Layer 4 of a small transformer language model trained on English Wikipedia (13 layers, counted from 0, width 96). Numbers have three digits each and are written without spaces.
In attention head 1, each number of a token's query or key is one row of weights dot the token's vector x. A token spreads its attention over itself and the tokens before it by the softmax of 0.177 times query dot key.
The model reads these tokens: " 4" " |" " D" "F" " |" " C" "A" "N" " |" " V" "iv" "ian" "ne" " B" "ess" "et" "te" " |" " 5" "7" " |" " 1" " |" " 5" "5" " |" " 1" " |" " 2" " |" " 0" " |"

Query weights of the head. A number n stands for (n - 500) times 0.002.
q0: 475324421507681268514938523728627792327512486417772524737412454502392559604298574438484302423458706619179377580332419325561628393411863675603609551555526581263258603702576424545626391449364345597685414700414528521553599539601514057545768264539289562318409447406630501371446560551327351437
q1: 583577681727239355362577482299505561686727695331343418456538599373757435865575467489234596509392702306172475164656544387655370756502362399676496511387383776397651370531610436653749319377521435249590602255558841843200749361506300486446824332353618488322188460566498314703353472555719422502
q2: 220463772289586442424350614277647359531499601613516640364615406693176661565598492556699282683388478418457708569567542388396581460393528501469383384592434521460614316610553844479427428581533118719402418367539617441618376374544452627609372673468476519584477380813541437442500588524483453450
q3: 332453449694409382283648846170566480789413352563387561671505423496530708459468430414345533447504805647448548596475379511594579472571483601510546193332512394514570453490848588436559536625443449225588518195559420549573496444513520401394408390681168366597486703240456501844525668617489814621
q4: 484628445445575476615271634462571492301704708559582403522371364373325226650465605310685772383412337650570520354429526297604684582482489488502247424443488551391146540722699095688331280474430593528460531407378297710708432505360636553451551430269675433479708493563369910566527538732511423522
q5: 643369498876496350564563565663366518292460909476732211581219554588386356383478296494584772732448548507683267280518413591126367400435528829440460366331792620631504311387609613380582428571076563581436545521889378485584506385576724728228475677641280701517528475494611539315309532551645381448
q6: 595571389610747285411510498399559498598444486489569667485303796585582472577297614467379326439384486534341511527522565167379718624616457466770443531679518434602462570419491717335502598495539484348468601421580563243731427787399490499327392400699265707337335542492220516431581370791582474533
q7: 733616418588370506298520526361552537225394725480433549629369327282298682471696398274407434547499539482570477450633472577472621396444530534633313393561543679355959728293250487478478595773461575611721583777444214416358443608430567666430485230354573481475754527503506489402557500325338588633
q8: 388443608614225548659546596547685464704322209476615271449567671633654704695211469678665637512544468429371529517404440543485463648536153598736621386657292452549465566119291474341690471545476365540553380582533485724438475448443359520366689698478457372525633483425385600438348647364576274586
q9: 585636623413397549699409457599378557519480473506475519772558353527266526627392294636448559651565487468286497557230765622546284660443427550424576698785336395774472336426617676334425274725656440221748222482674809398612585837493394503346496295428275663411376429593521527359452626525476274614
q10: 575545370402616543694368553378492613515553654372513820470510599429599388628326662510405388303421602442589202311618383385440545612293680459331629157512483584549455642399572588752591111419774390508484593486323373414570602277421520619562368774865438418417485573567504301704622380348474328431
q11: 412842176492438476374231261634629515595370284785340599571485812423649508547487433245569433621359603413702686709689602356288354260418859288409566499472630572607454665439710418478549598463426450626334577396632388372446299243654497456715828336385405553624233329531326620580687654739255378491
q12: 772492490600267331459455270498441680544645357699486490500410380385538475861574370531472671608660417710335456375504218353598608663582531741420399693504588257649482435320537482252605510582364578749382656249566483546324430538704495710382477290639619561482851384667436490440297396272417455680
q13: 482493505412444394442453778387506372629662411462486581502355451629897536296516679404674660349470238271388426472082469407509360521535240695428603575383193610698612476547719617422618549398459390560823507703588538599344515649463685337389324491637447363605403632337396581615490678373346586524
q14: 299413464383509487235345574684474544204671275613598542532091562459435466448580643518568552625433411554548299438331511454434712753267287430659689471433703659377598487452557535676362607570482588750457268539270481334525771169356560667598282531708593729467698303550407591266550694497408325635
q15: 452324672345411539535683334650470658300594817593311542374219561417508693755616367590520490814591339372529605190590449629520464705540488622356455523469348312538425405536408328683682458539280550565513426657361503335606517442403395490470562695523265498532502455277584592630624581462470248444
q16: 410606613454683483539599481675559502711586594661621441363355629496391314485437520545419230629480490519508414507441358256428528219362690430592646685423655380307647460529327392431533574653548575384461594329360394644365649333556680719460419449263453322476506387573523842230443785079832586788
q17: 525728256720555672571742294555545430303319536684576538692453802667366832472670745633548385486609613412343431328526537648627693579277288120712449510409777293590378444404506493328449539396348485324443458836421419507241326420192825403594459541246677789603254330485497434575370402540623349504
q18: 099330624529419663624539458318461501587542502362605247582690803520498407488492412631660795543430631510519479363463622824403585632625543573208395508301531283538621621507600347469694582189692638597582614310519473358446641485761691383285453441276607475665733403563271512349339423297508525499
q19: 505566344497702489403442483580495441455737478477511476166597523482524701421397595391645498381360663333586498538638724543366712595475287590253929523545778303368312298635488670497580757559487503418429586716517462204486292485600109745248427566280581071680659576629651445291389832464325391503
q20: 679693503404569801683616499385381550537628382319594527718383434567601462500203532517368509621580639556491469448683885621393517276261446518500473336629385444568443498355730348578512702498459357484511680469495498622439580436567364604320465564407593451574512536604382161444585425582443242429
q21: 489360529604698283700424398728625368847527215466226622676495598634365413354432282848368428313290440592351478473489556582578389774320324473619512506692253622439537712547457284542279505497437618479840488505700534721734357677531312633488391643579560236703356531419551328548282250764436670245
q22: 413318479635319666414572562609532543288531781554439593517631423648645556213268553509401597588478697323393523276292498482664564391336381257637468625362456684428599600527465629337389435824286689611436696386860645390583660653205389447441581644616308511569507463447412445552363505587420424345
q23: 664578519609660323752638547656621486223434714836508408652576662497469259614656372350487387420489067606638567472454316477489476412681719419566734566249605440512536367398371554411385617275565599638379105384673484224508430287484303509643517615454893565442576577591387535315629486452357595450
q24: 654287203664348658735431472648528322454392254492237351427428464759479420742422723539462317536413315581450472536525637427596588742319545428333480583478438599674452492481568616596356483551628546827613887441345360731353462644580968277439444407506475456445423446716184290516530421553634470500
q25: 639337465616508461604478285213445598564565287545569350565513388395476518568519321511490311439364293552568474235560369382468369591287342441418449885502710303787653243573431503488724702366529475700656471588647540523539479561479455484664644602612514625511600399138483700540451523577564796384
q26: 566324517315451466183379460615249626279265528350757465525670366329401364520313683452314314594418239385575484795361413928339735517346548516740689612386473535690604485641286617577595472696444604421383651587649488372459519429489569538521563728107418684585529364534380399788598570560557454569
q27: 602655495272300414764788443319558614759448467263275329502537501469360570336609848602509495528437495294453645495796598375284209412368710541503488466380559451593244654477566435411416479624402732712368279459535594260254507428510663622338476671765419673681435524487738467321401441609464746585
q28: 331542804257481400369465481650361518469507631524525598682445608542456662326461615456500481526470427550579740312733396448495547496502461417356547552423410597795428585226680595264421523382433725629443326448583512603568543548655442527500358374440413404340662637592451371803100695281660349301
q29: 576618326645415606503496518399661436247345341671551434450412447516554446544477704587240220599303608419487661305434695300284373425417579550446498476303488181745446569711514668708728436455480702333544759692223406478512782494563403790438194507525762552509821594598347513666491398414413411397
q30: 529346396377529456288480673501279633533468420389399400473105296464433481419454174526530548258472350531641548376498660431560650570715562580596790192577649491540604621574616591388709453605711469457553493371591576531535718717706657509481575705309426401523204549654506636502360318482440221607
q31: 315685510601285592359305372445387672241418502622486449362743478891638470383664578617687547549414545503509502465666388358487496370621553387442581300617657719474553346643728512521415308684666681662335318707526248435397460178536575393506393460545559377449399797429451446443587677350541515632

Key weights of the head. A number n stands for (n - 500) times 0.002.
k0: 397674358570930372580537661732394718469645434658418401649378418408390615502342489229430491500344255675755590612763198408454546406328566476417461246344636629621602690791503365635322300288355569601468516660515478568736704435591397365297467510675564510575620264609333575615509392488417462405
k1: 214669680371244417440450626290465566236515475447572550276359357398518535717691641554657438630687590374566817291845491693263400382439544428591591364406335331684562415733396466434597790592511601572403439376393522449414786500450432639339741348281592424359264485690478579454396648622479427693
k2: 400521394491718581634553623275406636739494669563383527526671567639577498662335759346441473211501415359406683430463509567635580524572460400529782349344399478245571599475431765439533568551430489149568361528382633559577509370453351342542355533453493465406546469667692232608605350319528547620
k3: 392535283714323518569766620427548327326450273645607185555505419423436455375404720405507591557393697536439729788722449594333466472487480548335704487451767405452688600368669410407297466677476578632375316306710446609398728211545551703437581419537433280454521438217331607674543566398642397637
k4: 683443568350433695822434480734340378243468486428669650569518470311498401592293320575519620467711312409629483389371466170454655556444628552367573457350594467462374369477717405320549425591291666367313660563441524767651233574311663633570649611665513541512285482612449868443506435708293463372
k5: 600586477859458467328535400346093771415469506554446349684567522554328531362339557633303430445331564499467233313400376617550392625514522475368495587339613464424440470203526455510830408656175624676387636618439689371642647737332600455430569523504578527570490529609432643524411497434388618743
k6: 649649326645742506613686517501642445579410553383748559448164505491608431491404557366607320625609356626495246829431574599368580601572637503432588625549471387311455632475352593437561405479418352292362442560637467339394768638254612747587240420464273469230666362609372491580657465526484627356
k7: 765386635304562634467543563222672585209342540450477439440698499450655628667495355535202303408329593337497528491200469600778446359706435386555334458334715455539286666418454291514460386495608797638575600422438403468386610326660770372479704569589395654681650384498457567820595417580493408440
k8: 163617676591452581511480581499417620576535468452671394223481360482569462584451260502660473550483708488289578458574615385593579611540360409444502503666517506607644443470557639290652758402463499672541448467662438537450321731570513336415265501300531484545544370194499458519498486423491629264
k9: 651482424561365415558443552508313671418550502351444800816540653373542446711407324324481668641325625704372556645338564604343379540225452361524682647514330640664887470513559468557448445417547300441717267598814298448584544511200481613365637446486565740301438264483392505482620459423484256303
k10: 577468497410497503707397524411338267288388483423360449293618643367524577410628414544645122527763618598479421761642529625387339769531597503365374408382615602446502414646326540596695374726299469257712308527104523609437480612555505389479466524555534526588532763549491521614672423468479477646
k11: 474615618540733288440590573522559397438705376688322541295298339402533276561619647455438648613538375336132467508387577545342679566553677532592569423473748275200283849430790510444233341419329570343453318682281543580609304591531599612629574690354654393482622326368339589655744548510604427600
k12: 581352330373323769516454539524534689567613624234437496379451492336580480460558238510595641488484341221324547291532393352682441294444555878425452714627442197499715678362374553514450569724243550665653592370517445464447496751711334547374612406516682604521760683604339461589457433415309837570
k13: 517571270403444499312597451411606239464528379529440476572445669451562735370385733462621530336483704554532531570295386404653608711555472574219564584530387750671566456671674561430445717517390669537823433544589387459411428495479476471385634574698505427514331394348458435605596390470240251519
k14: 413700380466770508303507440411245732457610754553397462535385530480408533234509403438492802281654246517380381364526436716702499588389607520328248525757731619284548621526360511429597528700613424638466725531476571447432291432551652575348438668677679777162419672636581467536613376294365298491
k15: 386271392458474550490438548483580556346593634664313671489562342328379407587538464564446431389571549599464529340735604560485497667371267646554632640230482562380577637380266415684543676478448616520337547427420706435366552501428554377689657533579675414664494527398744624714288533540521346235
k16: 231456648450727377387397482389572479730673392481701328487591434392563457389364450667320211533420578417349658478381445396721483330453536689623377381562435469551596403719411393514586519364444479205416814821547726796514448545710540634508518332535769565455271646593555555243365826313639448651
k17: 558757397452599719525342531506500484471403613697588733186391576512432536390565620574354506596521814529513723272636681685786389352199189540771413646582518582506226348564481610338461214390468317402369515591501459268359620572420683553535430726660559721771365514401240664576512466537519302365
k18: 313682770500187704456654341542459622572620269492542589529562590441559495624406634612380667406629590339457024436519615600541838320460528467466502372537383338427802285254508641526549542655484697512556494534333314663451616311321750478569563652447665509644624534551339468302274448445449617348
k19: 569700616527629477548589408527382438485834226426536519428515400632645601615336374593751557546296541632424709674289410385553486531465156370305225499304617519395347531233483498413438671269566537433434467557455688620499492397475565545507718465325672453379709429631573316456459749322500444750
k20: 639656663544270498556338409497278553603441603564550548376408765470445517386379245602629420552284647483235591644340620743474595628444678378357501382497515504597425611624801613394443568180578656534578513376370503488350499682697533550696505195473531528395489546632225426268574567519506311560
k21: 346352251667650613552354452363424700574372255756520612621409343449280633369440504479615553544622677642621722526495682553481512342622264335271570389659520537624312445469616500486451548396485656503829334504554203531521416653501433459549589294610456569380630414442638513298368338819634473637
k22: 505541556630504499386625421320559710192570883670515367534462518691497377241483721433583584714576584444625539657195481279703354685411400479411391539382408680704422559587501645324435451711518699468440422365507607317612500543590368557580439278404491552540611568371324379433154637804440456472
k23: 417473504237491587432302525781593634693268582425287439603740290686453442468506521384339320374617022734499476510491449506672368307602471839484719405734494681467418470342495719400539583422370655481422582580469784132660525593454581750417586609536661875551423410411417492482505542460374463313
k24: 591480412654292525799521282515435533667305463499365690148425667284509347333608448444426368507383622446599402231555497364559784420447764509425437403512483583623318638601537419754360511708563524671809747699513466508524474604324711526466509435535419513560526668565324285315623375469464532504
k25: 264493611294407315477466742348566370636460614506432686547350276311361385367413571678504755351684706694476352541660502424577400602397649548570560677538512426435444490363511752543476628363467388661460600301266399315737528599379385520525461532699686611381612429587249470701454604737345645196
k26: 649437425540546397435532652540348476464431490619552413359488588444523189637424692570281492430345584335661347593279636633576457482445459653569572421397748602804422673364338585564505486629659570273183684513479321307651338491785509560453448472338512593629246597750657361445484519695451419518
k27: 431334426669232429697449571584660555444504340449564519541706246685679597233517717393409530438434488444079801539632733577355425825493347533406299401424391513346620713697629366541440415269363728280587448384532552565264553564303406693523555681698605591525302595579384358437387423440463642600
k28: 468304556726396551491678477528490463799458328401467609534412643377675656321573625564450509617689231260438517346468514786492485580724582521279461657421287606683560273407434437375486356437615484382333480623435457438575390570620607548437424457629635306669617521457631593398371600285454406435
k29: 722592499392267592568399406570405488707550519333621507224261663032715654346433570507307517535558480486602478547517688353373751497595580515541352631383568430676483743496366527507638360599520493311384686331310486447324737478494553698652492515678709633442371665284601484490301398337484611563
k30: 630437502329417515314554624249411465628757488252441658552557813731303444301559459618585354478506435607505472548585804097606366656511393482610630405488620579687401595367585408431666431576505553475435285666344525713665525465481229309492502538360330398357491667632417353404434491673273435594
k31: 444475384467416569422192568425481298691491649591607361564337475754552779361575605660641433478513471471552367427636424315680293476745415470658442357402800494396501453408652457461618390655790466444549530461546588522622381384444688433362320676479658290465226618395378290516485741431295421686

The vector x that enters this layer's attention at each token. A number n stands for (n - 500) times 0.0093.
0 " 4": 518350492265510635420309523445477477381389683368524569565463683427473507457472520639371390458675686565578432393517532336826387420583425711629528589540402565644499485436486585584585372616601535450383676399421493380620386458647488454400510375475635635654379649526559521375336555467438491394
1 " |": 448365448251503656454331541562478434448433642381647578502571639460468467453427499712329428408651574609476314389475517360864377460544376697614476615515448606634369430492526568528635428625542496480421707404411431436545375377664447439365535441525620638638431717510544523379386540608445495435
2 " D": 410318555349479664505326580417457492415449656453610610502397681509469499454396485622319375407662561600493401415481519359909322464533434672630565615547457599661346403444476540531640450625554488529445675368444389405500419386651476420398576488446647567642470706522517523348436558585380531387
3 "F": 427403518273553622497301553441515487469386645429579592473501651459468520506420492638344422462667635578524393345452509393932351479517406654536586612533462620637422413499501541502636349575586540523465685361361400477516404373632440469417524483487638620635427677413600431356340565667338555426
4 " |": 465363447275490657439348532563519417455404638394648581519560617489486491477417489714319404431636615608493307433437521355879386432553368687650485643505455601589382461480516571526618455599566467454462711394413392442529418364675432448350492435480614618630454728483531466389367571641425532459
5 " C": 361409497328471699517336550438525495405394689437606574556410673494456528488383427621331407422602586613507384440495550381887337448534401695660543628535391562689341404497512524535613474626594536504387670419417378428488396405629466441358568442479600575623478692498551490346388534630360576433
6 "A": 372426483344466640411349583446578511469356680392562569518523652474391495517455521616363486398696615537496347388450526402864388456543389641599530625522449626665423430481542548482613351530555512487479701397391378468522458380686403452407603463486591606666419714445586443358335550677322604408
7 "N": 396341564261527561426350572430564393485358681442533588511541635473379472503433464634340482427669599545498413395422587399914380444502419614548493637544487644653398433452532590541629460572598415521444723397415395463517485389659407462461523433510574700630402690468554471358321497693344578446
8 " |": 453336453289467652452342536549530431456391673397619567510558614475470480489457487707313401457635620613492293406430562375851388452549368676653462651501442619595351478486492602536639477588574443460466703354411430415518456380658399459367483425487627664599473724509567456371386523632440519451
9 " V": 401342531314482654505344538446499435387426671404605557534457683495443542488418447619299394443663569549520422419428593342965339492563444692621521618481377543669377480426483557523669501572625472529423632416455390355481500364600458464424566506492595589554479712501567480346406528677397515414
10 "iv": 496385513347444608479285537424556452511348645466640522505616599502473534506431522595389446430664589543560369356422606380975336472574420649643553562506429485726405562524450613499664465579561532539432593356443378338549407375615393457373568470458621588600430650372611449371389525585349550422
11 "ian": 436417455297475681469378625439540454539295674436587535482593624432417447531518511642452448504682570612491460377428580371869383401572384614619501572549405584696353504423475499515636500600576513502426705395424363349541430438624451505361559422488618581549444699472605451386344542649296533354
12 "ne": 430322470297518607402375556445583482558353696406485629440529607498416564547490449640372385484722575616547441366438609396752392427571356659673551611520478658694373452421498520518638461527565513534442727383430406342503429431596441472384503387537628565533430771505546532391373434654327526370
13 " B": 453428492325484712467368556446462477438401681376571556528397677487450505481516482707366328476662558591604416376432580380908283483581376674640525630491414663658325458484507572555617470584576510513422605419442388355448446400604428508416548429484625555542466632475594463422386542650338516374
14 "ess": 462352482341548617359402538368518410583390706345608513490520690514476541432424503704448306418703609630545378381378589377878319413479380587669584603513545547731383459562440585489637505609520608500431633394477399365516403444529418470448538413468558639588494636448517494440410498593315492456
15 "et": 420427428249507619424369587424552428604337701353590548420478624498520496429516477695403353456655611620560428406452526367862397461507337587674535635489464631728383418475479536485598420625571509474524670373447442373503432438622437523393519385484622620585514649478530535387421517674274485431
16 "te": 430302407271539635446359493380527340569416656431563618450507651569444557463463479648431383400676641620587424310445535398764386433504411685702557635472402619702439497448502583458615488604578531517464685398375410309472456475614467510436512384506567563596456731514535543442417479650292446393
17 " |": 452304423234463679446355540576497405513406677390553565500534669479470510439531505737398395457655639607531346381455548386795413401558356647645490646495454646638316470502503581525636507618631439468473669341389450410507464407636406447361499403474646580541460683479604462381420508617455458422
18 " 5": 448380473242509659467344548477467423419436678433533588472450714479478520428472520694448342500643591593594364388492531410774371352485376676693480619490374654644402475437548604490645419647659474501475668349452389430464478457621409467470575365493639562555425695479630474341389531612357490415
19 "7": 449374441264521637489328627420547480502417674404578573481503683449441492405436497693491388460669642509531375374482497369777371381446376647672482624486363616648402482491523542539654422640645496542471657330397372447530459410574389486462571428495630603538441714484622557362372538671326451454
20 " |": 454323414234442675460356527571471428487432682385605575490525673467463488429491490742403422448651617633527312387461565350785404431529363670620488641488450615653346458512511576531656480631596455495471682346389432429509464397628396449375524398488619609564464690509565500371377507633449480426
21 " 1": 414426480260467650510331535501469440398443744450571614474456679469443482439487519685434363490660584586585329388475559335724376400479361647651517638493382606691450435504560529459698467623625478490471707355421389428476430469621391440416592364497639555596421719475596505362401483610386522424
22 " |": 442331426256440648482341551582451436476435670372656582492531677462452470451447500724397429443664598629531314402473549323775380469512374663630493624493433605653378457513511571542671458619559465481460677349407422456515433373638386431393541397497590606571456714533568514352367512654478492447
23 " 5": 437400472267494637491340547484440440391469670431601584466452715476473496420420523682461370498649581604580333400509548377757351406457393680680488617485336628659435458456545600507668403643607485514457665357466381448472466428622397446495587367511604580574424703492611520328350526648379516402
24 "5": 418412460252508559464300618468536461465455688418590599445493697448464514406413515692492399479673624535505354379496505345734354443447368670630477613496379594679407476508511575534638436606617507528475695349413373451549443393550403480490604410509559604565425738488602581345302495715376504437
25 " |": 444344413277417647477340540585475421493451674377656602481527674461462483431451498713410443455657615632516300398460573326767381478514371675617506638472412595662383453518506560545666458622559455489466688355409436441518438376614404432402541384502597624573444699504558521353345512673462504428
26 " 1": 408430476284447635526326534507472441399458743454599622468452679471440476434462525672443380494663586593575315394480573321717369434471370644648527640485355598696466431511555531467706464612601470490468704356434392432482421459610385430433593357504617568591420716468590523354383487639390538418
27 " |": 439342429290415630489329560594466425486434661376677604492533675465455476453429507702409441453666606626519314418470556314763370503508376654639504626483404599658394460514499565548676446607540450470462673348427433455525424364624390416412542386501577615568440719520562516346344519687476504450
28 " 2": 409401488302488632536329550510477424384462705446635616475458673467457456454450517691444395491655587565578318399494569342715375466454407647661534622521363615716481451492554538465691445617575461469459687357436374433479441433578382398450584323507608593569430726474610524367323506667381521416
29 " |": 448351427301406626492327555600474420488430654379684617485533674463466484457419509695418438461660616617516318422468558311752371517508377648644508631476395594658401466516491567542679444604533447462457686347432431454528427363617391414418539380497574616568432718509562522350334522701473504449
30 " 0": 397404469342474658482294524499484474413422694424645625456459734501406481454467516625447408454670570575546314415515561336707376471465414612663534658450374617698457450501558539505707432582598508488495726368483375442524452436580330393488554365491598576579412692456622504330328508650389533425
31 " |": 448348431308401624503322560597477421492412647376682610491527668468448481465423508697420435459657607616509314433474571321752371525507384640658503622481403601661395477518487576554688447591540438446468673342433436455524422370618380416430534378495567628545432730521561501339338516703477509454

Token 20 " |".
Which token does it look at most, and with what share of its attention? 18 " 5", with about 60%

Token 18 " 5".
Which two tokens does it look at most, in order? 18 " 5", 14 "ess"

Token 21 " 1".
Which token does it look at most, and with what share of its attention? 21 " 1", with about 40%

Token 13 " B".
Which token does it look at most? 13 " B"

Token 22 " |".
Which token does it look at most? 21 " 1"

Token 7 "N".
Which token does it look at most? 5 " C"

Token 9 " V".
Which token does it look at most? 9 " V"

Token 14 "ess".
Which two tokens does it look at most, in order? 14 "ess", 13 " B"

Token 17 " |".
Which token does it look at most, and with what share of its attention? 17 " |", with about 30%

Token 31 " |".
Which token does it look at most? 30 " 0"

Token 23 " 5".
Which two tokens does it look at most, in order? 23 " 5", 21 " 1"

Token 16 "te".
Which token does it look at most? 14 "ess"

Token 25 " |".
Which token does it look at most? 23 " 5"

Token 24 "5".
Which token does it look at most, and with what share of its attention? 23 " 5", with about 40%

Token 4 " |".
Which token does it look at most? 0 " 4"

Token 15 "et".
Which token does it look at most, and with what share of its attention? 14 "ess", with about 40%

Token 11 "ian".
Which token does it look at most, and with what share of its attention? 10 "iv", with about 30%

Token 10 "iv".
Which token does it look at most? 10 "iv"

Token 30 " 0".
Which token does it look at most? 28 " 2"

Token 26 " 1".
Which token does it look at most? 26 " 1"

Token 5 " C".
Which token does it look at most? 5 " C"

Token 27 " |".
Which token does it look at most, and with what share of its attention? 26 " 1", with about 60%